Layer 3 of a small transformer language model trained on English Wikipedia (8 layers, counted from 0, width 128).
A neuron's activation on a vector x is SiLU(gate . x) times (in . x), where the dot is the dot product.

Input weights of the MLP neurons that the questions are about. A number n stands for n times 0.0052.
n27 gate: -2 45 0 -8 18 -10 1 -34 26 -5 3 16 44 -11 -3 -12 50 7 34 5 -20 26 9 -22 0 8 -37 -23 -4 -46 -20 -10 -28 0 5 22 -25 -10 -6 15 7 -34 -26 73 -7 29 -40 26 16 -58 -15 2 -31 -21 -36 8 4 20 63 34 3 -26 42 -2 3 8 22 10 -41 -11 -25 -24 -1 -16 -27 -17 26 24 -15 22 20 15 -7 47 43 -5 -2 -14 -17 -44 -10 -34 -38 3 -48 17 26 15 -39 -29 37 0 8 22 10 -17 -6 4 46 43 0 2 -40 9 45 -6 -17 11 6 94 32 10 -22 18 -1 26 -51 -2
n39 gate: 35 55 15 36 -8 -26 11 -21 12 48 -42 -16 5 20 23 -25 -31 19 10 -35 -16 -38 -34 -17 -38 -12 23 36 34 -16 -20 -36 35 34 -22 6 2 6 9 61 -19 -15 41 5 -14 -18 -13 -51 -34 9 21 20 7 21 28 -8 -21 14 -4 1 -56 -19 -9 11 -9 -12 2 11 5 22 -30 64 13 -38 6 -22 14 -24 1 -1 11 10 -28 -37 -46 -42 20 6 -15 -85 20 -36 -16 -1 -12 -17 14 37 2 4 -52 -26 -16 -6 27 -12 -37 -22 -12 -17 2 -28 21 21 -39 19 2 15 -10 36 -3 -14 -2 4 -42 12 -5 29
n68 gate: -1 0 -3 15 12 2 -19 25 31 -56 -13 81 7 22 10 29 25 -1 -52 3 -22 18 21 51 23 62 2 -9 33 -40 3 10 8 21 8 72 24 -40 -10 -5 48 -24 14 -13 -34 24 -8 5 3 -3 -16 -12 22 -26 -7 2 38 -44 8 21 -11 13 -32 2 33 34 -10 -29 53 11 -16 13 -11 -28 16 -29 60 -28 20 -22 -48 16 -14 -28 -17 -19 19 -11 -16 25 -40 0 14 -18 12 3 19 -55 -18 28 -16 -15 -29 -20 38 39 4 58 -22 -5 -31 -3 -29 -50 -5 8 -29 -13 -16 -27 36 -5 -24 -12 -4 10 -5 -4
n92 gate: -15 -20 -32 6 -23 32 -9 51 1 -26 -8 22 -5 -5 -34 -16 -28 -13 11 -9 30 -21 -18 -33 -1 -10 12 -20 -5 -31 11 -7 32 11 35 12 4 23 -7 28 0 -33 -21 -34 20 -49 -5 -14 22 27 4 27 4 -12 17 23 20 19 14 -22 -28 -13 20 -26 21 -6 19 26 48 -2 37 21 11 -27 35 37 40 9 39 22 -10 -5 10 43 23 -16 -21 -38 32 -2 -12 18 10 -21 -31 40 -1 -8 8 6 -20 6 -20 -12 7 43 -15 -10 16 0 48 -5 7 -5 -45 -21 -19 7 39 42 18 6 -20 -12 -30 19 -7 10
n106 gate: 72 -4 -34 -28 3 -1 -36 41 5 1 25 16 25 6 9 -29 -35 33 16 -8 23 -14 -2 20 9 11 -21 -15 12 8 31 3 15 -34 50 27 62 45 13 17 23 -37 2 36 -10 12 -40 40 -50 -17 11 -6 9 -11 -18 35 -34 64 5 39 -16 12 -17 -56 -16 -6 24 -28 -5 11 14 14 24 43 30 -37 18 35 1 21 -14 -37 -34 2 13 30 -10 5 -6 58 -38 1 -15 -8 -14 49 -26 3 -22 6 30 4 4 -36 52 32 1 22 24 23 34 20 23 -3 -10 -21 9 2 -12 -2 -20 -30 -30 -51 28 -6 -29 -43
n127 gate: 7 -30 -33 3 0 13 14 20 -2 -51 9 14 10 -9 3 20 35 -3 26 21 -76 -28 21 18 -13 -12 -17 25 -16 -25 19 -26 -30 50 5 -7 -5 -9 41 -74 -6 24 50 9 18 25 7 -25 -2 28 25 9 -24 -14 5 -8 -30 1 16 -34 -7 -47 36 -34 -4 -4 53 -24 -45 -18 -27 19 12 -25 -25 1 11 -19 -2 -16 40 49 -17 -4 3 -25 -39 -92 -1 -59 -34 41 6 -24 22 -33 -6 72 19 0 5 10 19 8 22 11 -15 2 -5 -34 -35 -43 45 -15 10 53 3 43 19 11 -19 13 41 -21 19 -32 -2 -1
n138 gate: -34 8 27 -6 35 -18 4 -12 -35 -10 10 -12 -44 -32 31 0 -21 -49 11 2 12 -4 21 -4 -25 30 -19 -7 29 -1 6 -50 2 -8 44 19 -1 18 35 -25 -1 -32 -14 7 -8 18 10 18 4 25 -1 21 53 -50 -31 -6 5 -19 28 22 -5 -2 -11 32 20 3 21 -21 -40 4 -43 -24 32 40 -21 -42 8 -5 -8 9 -32 33 -16 29 -30 -16 19 15 -11 -46 -9 57 8 -66 14 36 28 12 -12 -43 9 -10 -9 -36 -34 6 83 49 12 8 8 -30 -21 -39 -27 19 -18 5 -11 2 -7 7 7 -35 11 -20 -19 20
n149 gate: 2 -3 22 2 30 15 -53 -12 29 -3 29 -72 -1 -19 -42 15 -25 22 -6 -33 48 -11 18 24 17 15 -19 -36 11 13 20 -5 80 -17 22 -20 2 -10 -17 -29 13 -28 -5 -11 38 -14 8 -7 -8 -4 4 3 -8 -42 -24 2 -13 18 16 15 41 0 -34 6 -49 2 30 7 -13 16 13 -26 9 -6 25 40 51 5 -11 12 -32 27 -12 27 22 24 29 -8 4 2 -47 18 35 -28 20 40 30 -24 -21 -36 40 -20 43 -2 19 3 56 -7 12 12 -3 31 1 -4 -21 -7 22 -7 -9 8 24 0 8 -44 -20 -54 17 -19
n152 gate: -3 -58 21 -60 -19 -43 5 -2 45 -37 3 21 23 14 36 19 -37 65 52 3 22 -3 -53 -1 -5 6 11 -39 2 42 43 25 -2 4 -8 10 26 -40 19 -54 13 39 -4 10 31 -7 59 -36 17 32 -17 -41 -30 53 2 -25 11 28 -17 -3 17 -6 66 4 -43 -10 30 44 20 -10 25 33 -32 37 -34 -6 -39 -1 24 -10 25 26 -24 -21 8 1 17 -25 -17 14 9 18 22 16 8 4 -51 25 18 20 22 27 -32 -27 23 -39 -22 3 8 -18 -92 20 64 6 -3 43 17 -24 -39 -33 1 42 36 0 11 34 -17 -19
n157 gate: 15 -38 -18 -36 39 -50 -11 16 -33 -63 -6 -22 -5 -14 5 2 -37 0 45 -14 18 -2 -22 36 -17 0 -13 33 -27 23 -25 -15 -12 13 27 9 1 4 -37 -28 -7 25 24 7 -38 44 -6 -12 19 46 -4 -72 59 -16 34 7 -14 30 47 -1 -32 -20 -35 -39 -17 -2 53 15 -7 -15 -35 15 42 -27 39 55 -6 15 17 21 -30 28 5 -48 -19 18 67 -44 -50 39 -40 -53 50 -25 24 -8 -19 11 10 16 42 -9 4 0 -30 -15 9 64 8 -32 -13 30 12 40 -30 18 41 43 -15 15 33 30 21 18 0 -41 9 25
n162 gate: -12 -12 -9 -11 -10 -14 -33 24 32 -8 43 7 32 -40 10 13 51 10 16 -36 -36 21 -5 1 37 65 17 25 35 14 -9 37 2 -18 -2 10 -18 -53 13 -19 -11 -15 38 18 -11 -27 -30 7 -67 -38 -42 -4 38 -20 12 -3 45 -12 -14 49 -46 0 -9 -28 -27 -28 11 35 -4 -89 -27 18 20 -49 1 11 3 -17 -48 38 -30 -36 17 -51 -17 -15 -39 -5 -6 -19 -7 -22 -6 -25 -33 -80 -7 -10 10 37 29 12 -13 -30 -27 -37 -37 0 -31 -8 -27 9 -26 6 51 -9 94 -9 -20 -10 11 25 -5 28 21 -8 21 -31
n171 gate: 27 3 -23 -11 13 13 -30 -27 2 14 42 49 5 -10 -30 2 42 -33 36 -44 40 18 -48 -22 -15 19 16 11 5 -15 17 26 -24 38 6 -1 3 25 20 4 -13 -5 -18 14 19 -40 -17 23 16 11 -9 -20 2 -31 52 22 12 17 3 26 -42 15 3 -16 3 47 -42 -13 -66 19 -4 6 -11 -7 -39 -19 29 -17 -16 -14 25 -63 -23 -27 31 -42 37 -3 0 20 23 12 -8 -20 45 1 61 14 14 -12 -54 -21 42 10 15 -49 12 -9 47 34 -6 45 -18 7 -5 -18 32 35 6 -20 6 1 3 -2 14 -44 11 22
n174 gate: 25 -16 -38 -3 -10 -37 28 -21 -36 -12 0 28 37 15 38 58 -23 19 15 21 -21 9 48 36 17 5 -14 35 22 32 2 -31 -14 14 26 13 -39 -24 9 -12 -20 1 -6 -3 14 24 -4 -23 -12 2 -50 -16 14 -2 0 37 63 -53 -19 -32 7 -45 9 49 -3 17 5 -8 9 32 -29 40 0 9 -15 -22 -2 36 41 51 52 35 5 -12 10 1 12 10 3 21 1 -15 59 -8 8 7 17 8 6 53 -26 22 23 -7 -22 6 12 15 -18 74 25 74 -20 -5 -8 -12 11 35 -4 -87 10 -17 -11 6 9 11 -15 -37
n27 in: 29 17 2 -43 5 -37 -22 -8 40 38 16 -4 36 -16 -18 -28 -2 -34 -16 12 -20 -3 2 6 3 -27 -21 19 6 -25 5 28 -12 -22 -4 -13 9 8 32 -16 -15 -48 -6 6 -13 15 2 12 54 -11 7 46 2 -26 -38 -6 6 -30 24 57 46 8 -15 15 -3 -27 40 33 -1 27 -30 4 -14 -27 -7 3 7 27 -25 -43 -25 33 -1 -4 25 46 37 18 8 0 -14 -12 29 -9 -81 -42 -15 -33 -5 -1 10 -36 -55 33 36 8 -17 -44 -22 10 47 -20 5 -4 12 -16 -31 -22 18 48 -40 27 -55 -11 -31 17 -24 19
n39 in: 26 20 10 0 13 -6 17 -84 -20 83 18 -8 5 0 16 -13 -14 -25 -10 -4 13 -25 17 -39 5 -40 -28 23 62 -10 -8 -10 46 -6 -27 8 -8 -28 -2 -11 12 -2 57 30 29 2 -20 -23 5 -2 8 27 19 3 -9 0 20 0 -31 -35 -14 -27 -4 51 59 -4 72 -16 -31 -25 23 6 -5 9 -29 -57 8 4 -8 24 -2 13 7 -6 22 -11 3 15 -33 -36 -7 2 -35 4 -31 -36 -14 3 -22 54 10 -45 -11 -24 -7 -34 -12 -8 45 -26 23 5 12 -2 32 -33 -31 59 16 -19 11 -40 14 37 -46 -2 17 27
n68 in: -47 13 -26 4 63 22 0 35 4 -13 -30 30 55 30 11 -4 0 9 -37 -12 -42 -32 -13 1 26 41 -13 20 30 -29 -13 -12 -12 -9 -36 9 24 -22 -3 -31 -15 -53 4 -39 -29 10 -14 13 15 -14 -7 17 26 -20 1 -16 35 -40 6 5 -2 5 -60 -23 59 19 -48 -20 35 30 11 18 -28 -28 -11 -23 15 -8 21 -22 1 -23 -7 -55 -12 -13 2 4 -48 18 -14 1 -19 -28 4 6 52 -59 -26 34 -38 -14 21 8 25 -8 -7 84 -13 -32 -1 -21 -5 -45 48 31 -15 13 -21 -53 -25 -66 -8 50 -18 26 -54 -13
n92 in: 16 13 6 20 -22 -6 31 -38 52 0 15 14 1 -9 10 24 -17 -19 29 19 30 16 50 23 14 -39 -30 18 34 15 4 13 15 21 -62 20 -9 -5 10 -8 -74 11 4 2 -10 32 -29 8 -8 -26 -25 -7 11 18 -6 37 -9 0 -5 -18 -2 -2 50 24 -1 32 -39 -33 0 44 8 -18 5 -8 -17 -19 -27 -37 7 7 14 14 12 13 -7 -18 -28 62 -15 -30 16 -8 62 -38 11 -17 -29 22 -2 6 -25 8 -29 -19 -2 8 80 11 11 20 -44 10 -58 21 33 65 23 -27 -2 -17 45 39 31 46 -8 -13 -9 -51
n106 in: 52 -9 14 -9 -12 -22 -31 19 8 -13 -45 -16 40 22 -9 -32 -26 2 -3 -58 -9 -38 14 -21 33 -26 29 -1 -20 -13 14 14 -12 20 -8 -37 20 -19 -9 64 -38 -12 -26 -6 7 -52 1 1 -5 -17 15 38 27 14 -21 11 18 61 -2 21 17 4 -11 -4 -21 -72 25 -31 17 16 -7 32 -10 42 -31 -13 14 -23 36 1 53 19 -5 26 5 12 -40 -58 42 24 -4 7 6 23 30 55 -48 38 -8 39 -5 13 -16 -7 43 32 -38 -9 -37 -12 14 -34 54 -14 -28 -8 -29 -19 -3 -30 -15 -34 0 -44 -3 -12 14 61
n127 in: -29 13 9 -34 8 19 2 -27 -17 -1 -9 56 -15 -8 -41 18 -23 8 29 42 1 27 20 -8 9 -30 2 -25 6 -22 31 -27 7 -2 -20 -26 20 -5 22 5 -23 -14 26 70 1 -11 -44 52 -2 -1 -23 25 -25 1 28 25 -18 -65 22 25 34 20 -13 7 50 27 -4 24 12 -15 -43 -14 -20 9 -41 -7 -5 -56 1 44 -59 9 19 -23 7 6 42 3 30 70 64 -3 -19 -15 -14 35 54 -31 -1 14 11 6 -7 22 -1 7 -4 21 44 36 35 -17 -42 -37 83 16 25 5 -36 44 -2 0 -13 7 -9 -2 -6 50
n138 in: 20 -53 7 -9 30 -20 67 1 -26 7 -40 -21 12 -31 31 11 -31 -6 -13 47 37 -13 18 -48 -23 35 0 -25 30 23 8 -72 -10 -12 10 -13 2 27 30 -22 2 -21 -4 -27 -30 -2 -7 37 22 37 -18 49 9 -11 19 -27 53 -32 1 23 -14 -12 6 11 -5 -10 33 -45 -38 8 13 35 -32 50 -4 -43 54 10 15 10 -40 -13 -13 28 3 -43 -25 26 6 -23 -6 6 19 2 18 -4 -15 -10 6 -18 19 -5 -9 -15 -10 35 12 2 28 42 65 3 -47 -81 11 7 17 5 -6 21 44 -24 -20 -46 -12 11 -11 14
n149 in: 21 -20 -21 29 20 -23 -25 2 74 -21 40 -48 19 32 -41 -6 -21 50 -43 -22 5 -64 -59 2 -14 -18 4 4 -10 -26 -17 12 5 -5 -6 0 -39 -12 -7 -15 -17 -20 7 -21 16 11 9 -11 -16 6 6 -11 -20 -42 -45 -33 37 22 -16 5 -20 33 -39 -7 -45 -25 25 16 29 -5 -27 -43 -10 4 3 48 20 30 -5 -11 -5 -18 -28 20 44 40 39 -15 -24 18 3 -31 4 8 14 33 -23 -30 0 9 27 -7 -4 -6 -16 5 -22 -53 -15 28 -19 26 -12 72 14 -14 7 21 -33 11 -6 -7 1 -53 -2 -22 22 16
n152 in: -9 24 -27 5 51 -22 -10 -33 -8 -34 29 20 8 -39 -50 -25 32 -15 11 0 4 -7 15 -23 30 -22 -38 1 -25 6 6 -56 5 -17 -1 15 27 -37 30 14 -14 27 -37 -26 -54 -10 46 -48 -1 32 -72 -23 -20 47 -29 47 18 17 37 -14 -51 3 25 -14 -48 -5 19 0 3 37 -3 -3 2 -13 -89 -30 5 3 -25 2 30 6 -1 -4 -28 12 14 -8 55 13 4 1 -39 17 -15 -10 -9 28 -27 -23 -9 45 -8 -9 -38 -27 35 51 28 86 -14 27 -2 59 3 3 12 7 -40 -33 38 -7 -22 5 22 7 -4 -39
n157 in: -19 -39 -80 12 -68 -27 -22 14 -61 16 -8 2 -2 29 27 5 50 -39 15 -14 42 -80 -34 17 -6 21 29 -22 26 -37 -7 35 9 6 2 -27 38 0 27 5 -8 7 -24 -14 44 -1 -80 37 -55 -28 -7 48 7 1 -21 17 -3 -16 40 16 21 43 -17 9 53 -38 19 -20 15 -12 46 -1 66 -9 -3 -56 -39 -80 10 -2 6 -40 7 6 12 -47 -24 -7 41 11 -11 18 27 -53 6 15 34 10 -35 13 3 3 -19 4 -36 4 22 17 -7 -42 27 -35 -41 -11 -4 43 16 35 0 8 -49 29 -3 -13 8 -16 13 17
n162 in: -42 -11 -39 -16 48 23 -32 37 51 20 12 42 33 -27 6 -14 -27 -21 23 -11 -13 8 3 23 -9 15 -6 47 39 -26 -39 4 26 2 -66 -12 28 -26 28 -25 50 -49 14 -49 -53 -25 35 10 -2 -16 -47 20 2 -4 -33 -6 22 -9 -14 18 21 -15 17 -25 -47 17 -29 24 -25 6 25 26 18 -29 2 55 15 32 6 13 -1 -18 -8 10 0 5 -53 32 23 -37 59 -56 20 -43 -47 0 -1 -15 -40 34 25 13 25 -12 -28 -14 -13 2 -17 -1 9 13 -23 -6 2 -11 44 20 -32 1 -2 29 -29 22 5 27 28 -42
n171 in: -19 -4 50 -47 5 -15 1 -25 5 23 -14 33 7 1 34 17 2 4 37 26 4 21 -8 -23 5 -40 20 28 -13 37 4 26 -8 16 15 17 -14 43 27 -37 -49 46 -3 4 14 38 -13 -27 20 4 11 -35 2 -2 49 5 15 -23 34 -22 -38 -16 -26 -7 -10 45 -31 -12 -11 20 -10 46 -17 23 20 30 -19 31 -3 14 34 -12 -43 38 13 -47 49 -37 -50 60 5 -31 12 42 71 7 12 -1 41 -4 -37 20 -20 21 14 -57 -9 5 -14 -24 17 50 26 8 17 26 18 1 29 -14 -18 -6 3 2 -19 -13 14 -20
n174 in: 4 -27 -40 20 5 16 -8 7 28 -19 39 -13 25 18 -2 -10 -22 63 -20 -52 -18 -1 24 -5 -4 -39 24 1 -15 -3 38 -8 0 -31 -36 -3 25 13 -34 -7 38 30 -2 38 0 -10 30 46 26 -13 29 -42 12 29 -60 -41 -12 14 5 14 -9 7 -7 -36 -68 2 26 36 11 5 -28 38 -8 -1 -21 27 -46 3 -25 -45 -12 -12 -2 40 -21 25 -6 -8 29 -2 -46 -20 36 33 3 32 -8 -4 44 1 -11 -26 -6 20 -33 11 -12 6 -15 -19 -28 -19 -1 -22 -24 -8 -5 41 -75 11 -9 -4 -21 -16 -2 -30 -1 31

Each question shows a token from some text and the vector x that enters the MLP there. A number n stands for n times 0.046.

" and": 27 -49 -53 -47 11 -14 -11 -22 2 -20 23 6 -7 -13 9 -3 -6 1 -18 6 -6 -48 65 -36 6 24 10 6 6 1 -37 -42 32 19 -40 42 10 12 24 4 -5 -12 2 0 -18 34 9 -12 28 -16 -16 -19 -18 -5 -27 -13 17 -23 -2 -5 5 6 -18 -39 8 2 8 8 -25 20 0 6 -37 16 -20 21 -39 -16 18 -27 35 0 21 -37 -7 13 -35 -3 -28 37 25 21 22 17 9 12 3 30 8 7 -38 -11 -30 -7 -20 -15 -11 -6 -4 1 -24 -24 27 -18 11 -3 -6 2 42 20 -19 -6 2 -28 24 7 -24 -25
Which neuron lights up most? n152

"rd": -5 -1 -37 -37 6 -11 -15 -17 17 -3 1 -3 -39 -34 14 -6 -12 -33 -28 38 8 -47 26 -18 -2 -8 24 -19 -3 13 -38 -26 21 1 -24 29 2 44 25 21 -20 -35 -22 -14 32 35 4 -19 -6 -18 9 -3 -7 4 -22 32 -18 -18 -4 -9 -17 11 -20 -12 -27 -31 4 -1 8 -51 41 32 0 13 -14 -37 -30 -41 22 28 -22 18 5 -13 21 24 -22 11 19 18 6 2 11 -4 40 -15 -21 -13 -9 -18 -40 29 -20 -13 -37 -14 -4 0 -9 16 -25 -17 11 22 19 -16 0 -8 63 15 -32 -24 -48 -2 27 -18 -21 -36
Which three neurons fire most, strongest first? n92, n106, n138

"-m": 16 -17 -43 -21 -5 -2 0 6 -7 -19 -9 -2 -21 4 -13 -20 -4 -27 -34 -3 -14 -35 26 -39 -4 29 -17 -9 41 -6 -34 0 32 11 -40 14 -24 3 -24 4 -5 -18 -17 4 -2 10 22 5 -12 0 -7 4 -4 -38 -14 3 -3 -19 2 -30 -21 31 2 -29 -17 15 -9 -10 -5 -29 30 39 -44 24 -1 -5 -68 -33 79 -4 -32 29 -20 1 17 27 -10 -8 24 20 46 21 21 63 38 -35 14 -30 15 0 -22 -14 -18 -34 -38 0 0 -8 -18 17 6 28 42 -6 24 -12 -10 34 17 20 12 7 -2 10 -2 -2 4 1
The two highest activations, in order: n174, n68

"ription": 26 -46 -11 -28 7 -2 -15 -27 34 -1 9 0 -31 -20 -9 -6 3 -4 6 -7 -5 -54 3 -49 -19 9 -9 -15 16 18 -34 -13 29 6 -21 24 -22 30 0 -3 -48 -38 -24 -7 -4 26 39 -21 -10 -4 22 -18 -9 6 -33 33 10 -35 -9 6 14 8 17 -13 33 3 12 16 -37 1 22 9 -26 7 27 -11 -38 -11 12 -39 3 20 -14 -24 22 21 -21 9 2 32 31 32 -1 11 9 10 -1 -32 -8 -34 -24 -1 -13 -28 -23 -27 -17 -20 13 0 -2 -14 11 -6 22 -67 17 -13 52 57 -52 -15 -15 -34 -1 16 9 -32
The most active neuron and its activation: n174, at about 0.43

" ": 8 -3 -40 -47 -1 -20 -15 -24 0 14 11 -24 -23 -16 -17 -5 28 -43 -17 -2 5 -51 48 0 12 29 -22 40 46 18 -69 -25 8 17 -27 24 -5 -7 1 23 -9 -34 19 13 -16 31 27 -16 12 -5 -18 18 3 3 -20 10 7 1 -4 -2 21 4 28 -18 1 -17 16 31 7 -3 47 8 -1 -14 2 -18 -16 -28 31 42 -8 0 -15 -18 1 -17 -23 -17 -26 19 27 5 18 43 23 -27 -6 7 3 27 -37 1 -11 -4 -35 6 15 -26 9 1 -16 4 17 9 31 -17 15 -5 50 42 -9 -60 1 1 -3 -14 -24 -9
The most active neuron and its activation: n39, at about 4.4

" composer": 16 25 -35 -45 19 1 -33 -45 16 0 5 -21 -43 -21 14 12 -24 -28 -3 9 -6 -54 6 6 -7 33 -25 0 14 30 -48 -34 26 16 -13 29 -38 27 13 39 -26 11 -17 10 6 -2 15 -14 21 -35 -11 -13 8 7 -34 -6 -7 -11 7 11 7 -13 -1 -31 27 11 3 40 -32 -14 -1 10 -31 -2 12 -14 -20 10 15 -12 28 17 11 -17 21 47 -39 -30 -44 22 21 40 -15 4 2 29 -27 3 20 -7 -17 7 -8 -38 4 10 5 -23 -8 -9 -16 16 3 -25 21 -37 40 -17 28 27 -31 -15 -30 -13 4 7 -26 -31
Which neuron lights up most? n27

" w": -8 -11 -29 -5 7 4 0 -13 44 31 21 3 -5 -5 -35 20 -4 -37 12 15 -20 -60 -20 -55 55 24 -12 -24 10 12 -37 -31 43 22 -26 -16 -32 6 2 -20 -6 -4 36 16 8 57 7 6 -21 -28 -7 15 -12 -29 -13 -15 -17 -15 8 -3 -21 50 -6 -4 2 -5 8 17 -16 9 -3 -10 4 22 5 17 -5 -27 28 -32 -33 2 5 -13 5 10 -51 -5 -7 6 11 -4 49 36 46 -22 0 17 26 -22 -47 10 -7 -40 -20 0 6 -2 -6 26 14 13 -4 6 26 -2 32 25 23 41 -12 -33 12 -33 4 -10 -11 7
Which neuron lights up most? n149

" or": 29 -63 -48 -29 23 -6 -20 -32 23 1 -1 -9 -19 -2 17 -1 -16 -7 -3 5 -9 -38 38 -70 -1 23 -3 1 12 15 -13 -34 29 28 -26 50 7 9 -16 4 -8 -23 -3 34 -1 5 -7 5 28 -16 -15 3 1 -7 -38 19 1 -46 2 -8 21 -24 -26 -66 14 18 23 -7 3 31 22 12 -22 29 -19 14 -33 -16 23 -19 40 -1 -1 -14 -8 -2 -25 -1 -14 18 13 -2 -4 19 39 18 31 12 6 12 -12 -26 -22 -2 -31 -12 -11 -7 -3 6 -6 12 29 -22 -3 -36 -27 -3 32 15 -31 -8 -35 14 11 33 -36 -38
The most active neuron and its activation: n174, at about 4.6

"0": 13 -31 -51 -81 4 -14 -39 -34 22 -26 31 -13 -10 -51 -9 -7 -16 -32 1 -6 0 -28 23 -14 -24 41 -27 16 -23 2 -14 -41 16 -2 4 2 -18 4 -24 17 -9 -33 25 1 17 -17 -17 -13 -19 0 13 -6 -21 -13 -33 15 0 -17 9 -20 -11 -8 -27 18 0 -13 20 25 16 17 27 25 3 -2 2 -25 -28 -23 43 0 -1 13 19 -22 -20 24 -28 26 -21 34 29 2 21 10 6 -22 -5 -9 27 -23 -16 26 -37 -18 -24 7 -23 1 11 -56 34 4 5 13 14 -1 5 11 50 21 3 -37 -20 17 10 -18 -26 -19
Which neuron lights up most? n157

" Army": -16 11 -31 -67 1 18 -2 -42 24 12 20 -10 -29 -5 3 -11 -32 -37 12 -17 -10 -17 19 -44 -21 46 5 -7 1 6 -69 -20 6 -6 -28 27 -3 17 19 -6 -10 -8 1 -18 -14 52 -23 -23 22 -10 10 7 28 -2 -15 18 5 9 4 -5 16 9 -5 -22 -14 -23 14 15 -22 -13 23 58 -6 1 12 0 -18 -30 46 -18 -2 -9 38 -33 23 24 -42 -2 -9 29 32 27 17 9 4 -9 -9 -13 -12 -11 -40 11 -22 -13 -25 -12 9 -19 12 15 -18 -10 7 -5 25 -50 8 -15 47 20 -30 -13 -23 -30 -3 24 -21 -23
Which neuron lights up most? n162

" away": 17 -32 -20 -30 -42 -29 -46 -25 20 16 37 -6 -26 -32 15 24 -19 -13 16 30 21 -72 8 -34 -19 14 -16 -16 11 9 -17 -15 17 28 -30 26 -25 23 -14 1 -25 10 0 -15 -22 27 -1 0 9 -43 -7 1 -8 0 -5 -23 18 -22 -16 15 6 9 5 -2 -14 4 -9 19 17 -6 34 -6 8 26 -11 -18 -24 -14 -2 10 41 6 13 -18 18 22 -34 -9 -65 29 19 9 12 -10 17 3 -18 -15 -4 -8 -38 -27 -64 -24 7 -49 -21 -24 1 24 -22 10 13 3 11 -15 24 -20 48 14 -27 -31 -7 1 24 -25 -34 -7
Which neuron lights up most? n171

"oint": 2 -44 -20 -55 -11 -38 -34 -16 14 -8 10 12 -44 -10 -5 -28 -20 -29 10 0 -32 -33 21 -53 1 23 -21 8 2 1 -13 -26 -1 -4 -11 7 -9 47 34 -30 -27 -5 -31 17 -12 42 36 -17 0 21 -18 -15 -4 -10 -26 52 12 -19 -2 2 26 -21 -3 -7 -2 -5 11 27 -18 -19 18 20 -21 13 -9 -9 -23 -50 39 -9 4 3 8 -24 24 17 -21 24 6 1 16 35 17 18 14 29 -21 -56 13 1 -35 2 -11 -4 -18 -16 8 -11 24 2 -27 5 -27 9 3 -48 6 -25 48 42 -14 -22 -8 7 26 18 -35 -17
Which neuron lights up most? n152

" The": -21 -37 -39 -58 -7 11 -23 -14 -9 1 -11 -2 -62 -5 -6 4 4 -18 -3 22 -13 -40 22 -23 -12 42 -8 -8 -13 -8 -23 -33 13 -1 -47 39 -2 -1 38 -9 -33 -47 16 11 7 42 15 -7 -10 -19 34 -25 0 8 -24 -5 -3 -2 -4 -17 -1 12 12 -28 3 -17 -12 -25 -5 12 16 2 -8 -14 -36 23 -15 -45 4 -5 11 -15 2 -23 18 31 -7 7 11 39 38 4 20 15 28 -44 -7 3 -3 7 -49 -21 0 -3 -13 0 25 -20 -5 19 -17 -3 19 -15 20 -21 -8 -8 41 45 -2 -34 -42 5 -1 4 -15 7
The most active neuron and its activation: n127, at about 1.5

" library": 0 -1 -27 -45 6 10 -15 -18 22 25 2 15 -17 -20 11 -12 -2 -31 6 -30 14 -63 24 -37 -7 26 -32 -2 1 47 -47 -27 17 7 -10 25 -38 20 18 5 -38 -11 -17 1 -4 29 27 -13 10 -27 4 24 -7 -3 -26 6 35 -17 8 9 7 -7 24 -11 0 17 19 22 -41 -18 35 36 -16 3 11 -6 -3 -35 39 -30 10 5 9 -20 36 20 -33 15 -23 29 21 9 9 3 8 28 -8 -10 3 -14 -28 -3 -23 -23 -15 -28 -7 -13 -21 21 -9 8 -13 4 10 -50 20 7 41 53 -38 -38 -24 -34 9 20 -17 -39
Which neuron lights up most? n27

",": 22 -15 -43 -45 -13 -33 -28 -25 51 -23 4 9 -20 0 -14 18 -4 -13 3 0 -12 -41 76 -46 1 43 -23 4 7 -1 -25 -29 43 37 -33 21 -14 -4 11 14 -6 -11 15 23 -18 32 4 -6 11 -9 -32 -14 -17 9 -14 19 21 9 21 8 3 2 49 -22 -8 7 5 -4 -14 7 34 34 -8 13 -14 10 -21 -25 24 4 25 9 -9 -20 9 26 -5 -4 -16 39 22 12 -1 -6 32 17 -5 34 0 -4 -16 19 -13 -17 2 -14 12 -28 14 14 10 8 57 -15 22 -13 15 -10 53 24 -31 -39 -7 -17 3 3 -19 -3
Which neuron lights up most? n152

" annual": 26 -16 -42 -41 -11 11 -17 -23 17 -7 28 11 -54 -11 0 29 -19 -5 -14 -14 -19 -36 31 -51 -24 40 5 4 19 24 -37 -10 2 5 -19 20 -16 33 3 -6 -20 -44 -26 41 4 14 3 -34 -3 -5 22 -32 -39 10 -25 13 -7 -20 -12 -3 19 24 12 -27 6 21 4 23 -1 -8 -3 3 -30 -8 -14 4 -7 -12 39 -1 9 4 24 -22 -11 54 -23 -22 -8 21 19 14 7 7 10 -1 -2 -16 18 -7 -38 -2 -3 -17 -30 -9 -32 -2 33 9 -42 8 16 -2 44 -70 11 -7 24 44 -16 -23 -42 9 -17 3 10 -3
Which three neurons fire most, strongest first? n157, n27, n138

"\n": 11 -32 -42 -27 -17 -21 -37 -12 10 1 15 -24 -42 -52 -26 0 -7 -24 2 -19 12 -45 39 -33 -5 30 -16 0 25 1 -49 -24 9 31 -48 29 5 10 6 42 -19 -3 -3 -9 19 17 0 -1 22 -4 6 -25 -17 9 -23 8 0 -22 -5 10 6 11 56 -39 -16 -3 -1 -17 -10 -17 0 38 -21 9 -14 5 -23 -14 7 -29 -28 17 -5 -44 1 -14 -14 -4 -28 52 16 39 -3 13 19 -11 -2 10 14 -13 -51 27 -15 16 -14 -2 17 -16 -19 4 0 4 29 -4 13 -20 -3 5 47 24 -12 -28 -15 24 -2 15 -23 -12
Which neuron lights up most? n171

" m": 10 -11 -57 -22 4 7 -8 -10 16 11 5 -2 -20 -7 -51 10 -1 -41 5 -17 17 -39 7 -17 47 19 -7 -26 17 -6 -66 -28 34 25 -19 12 -14 31 -8 25 -21 -24 -8 0 -13 37 -6 5 3 21 1 -24 15 1 -33 -21 -4 -9 8 -25 -11 15 -22 -29 -37 46 0 7 -13 -17 18 6 3 13 35 2 -46 -24 51 6 -32 38 12 -16 13 -3 -30 -1 26 33 23 -1 5 13 44 -20 -15 -26 10 -23 -5 -2 -30 -78 -14 -23 8 -19 -3 -6 9 31 19 -8 24 -19 24 4 -5 44 -31 -23 -1 -2 -4 13 11 -10
The two highest activations, in order: n157, n149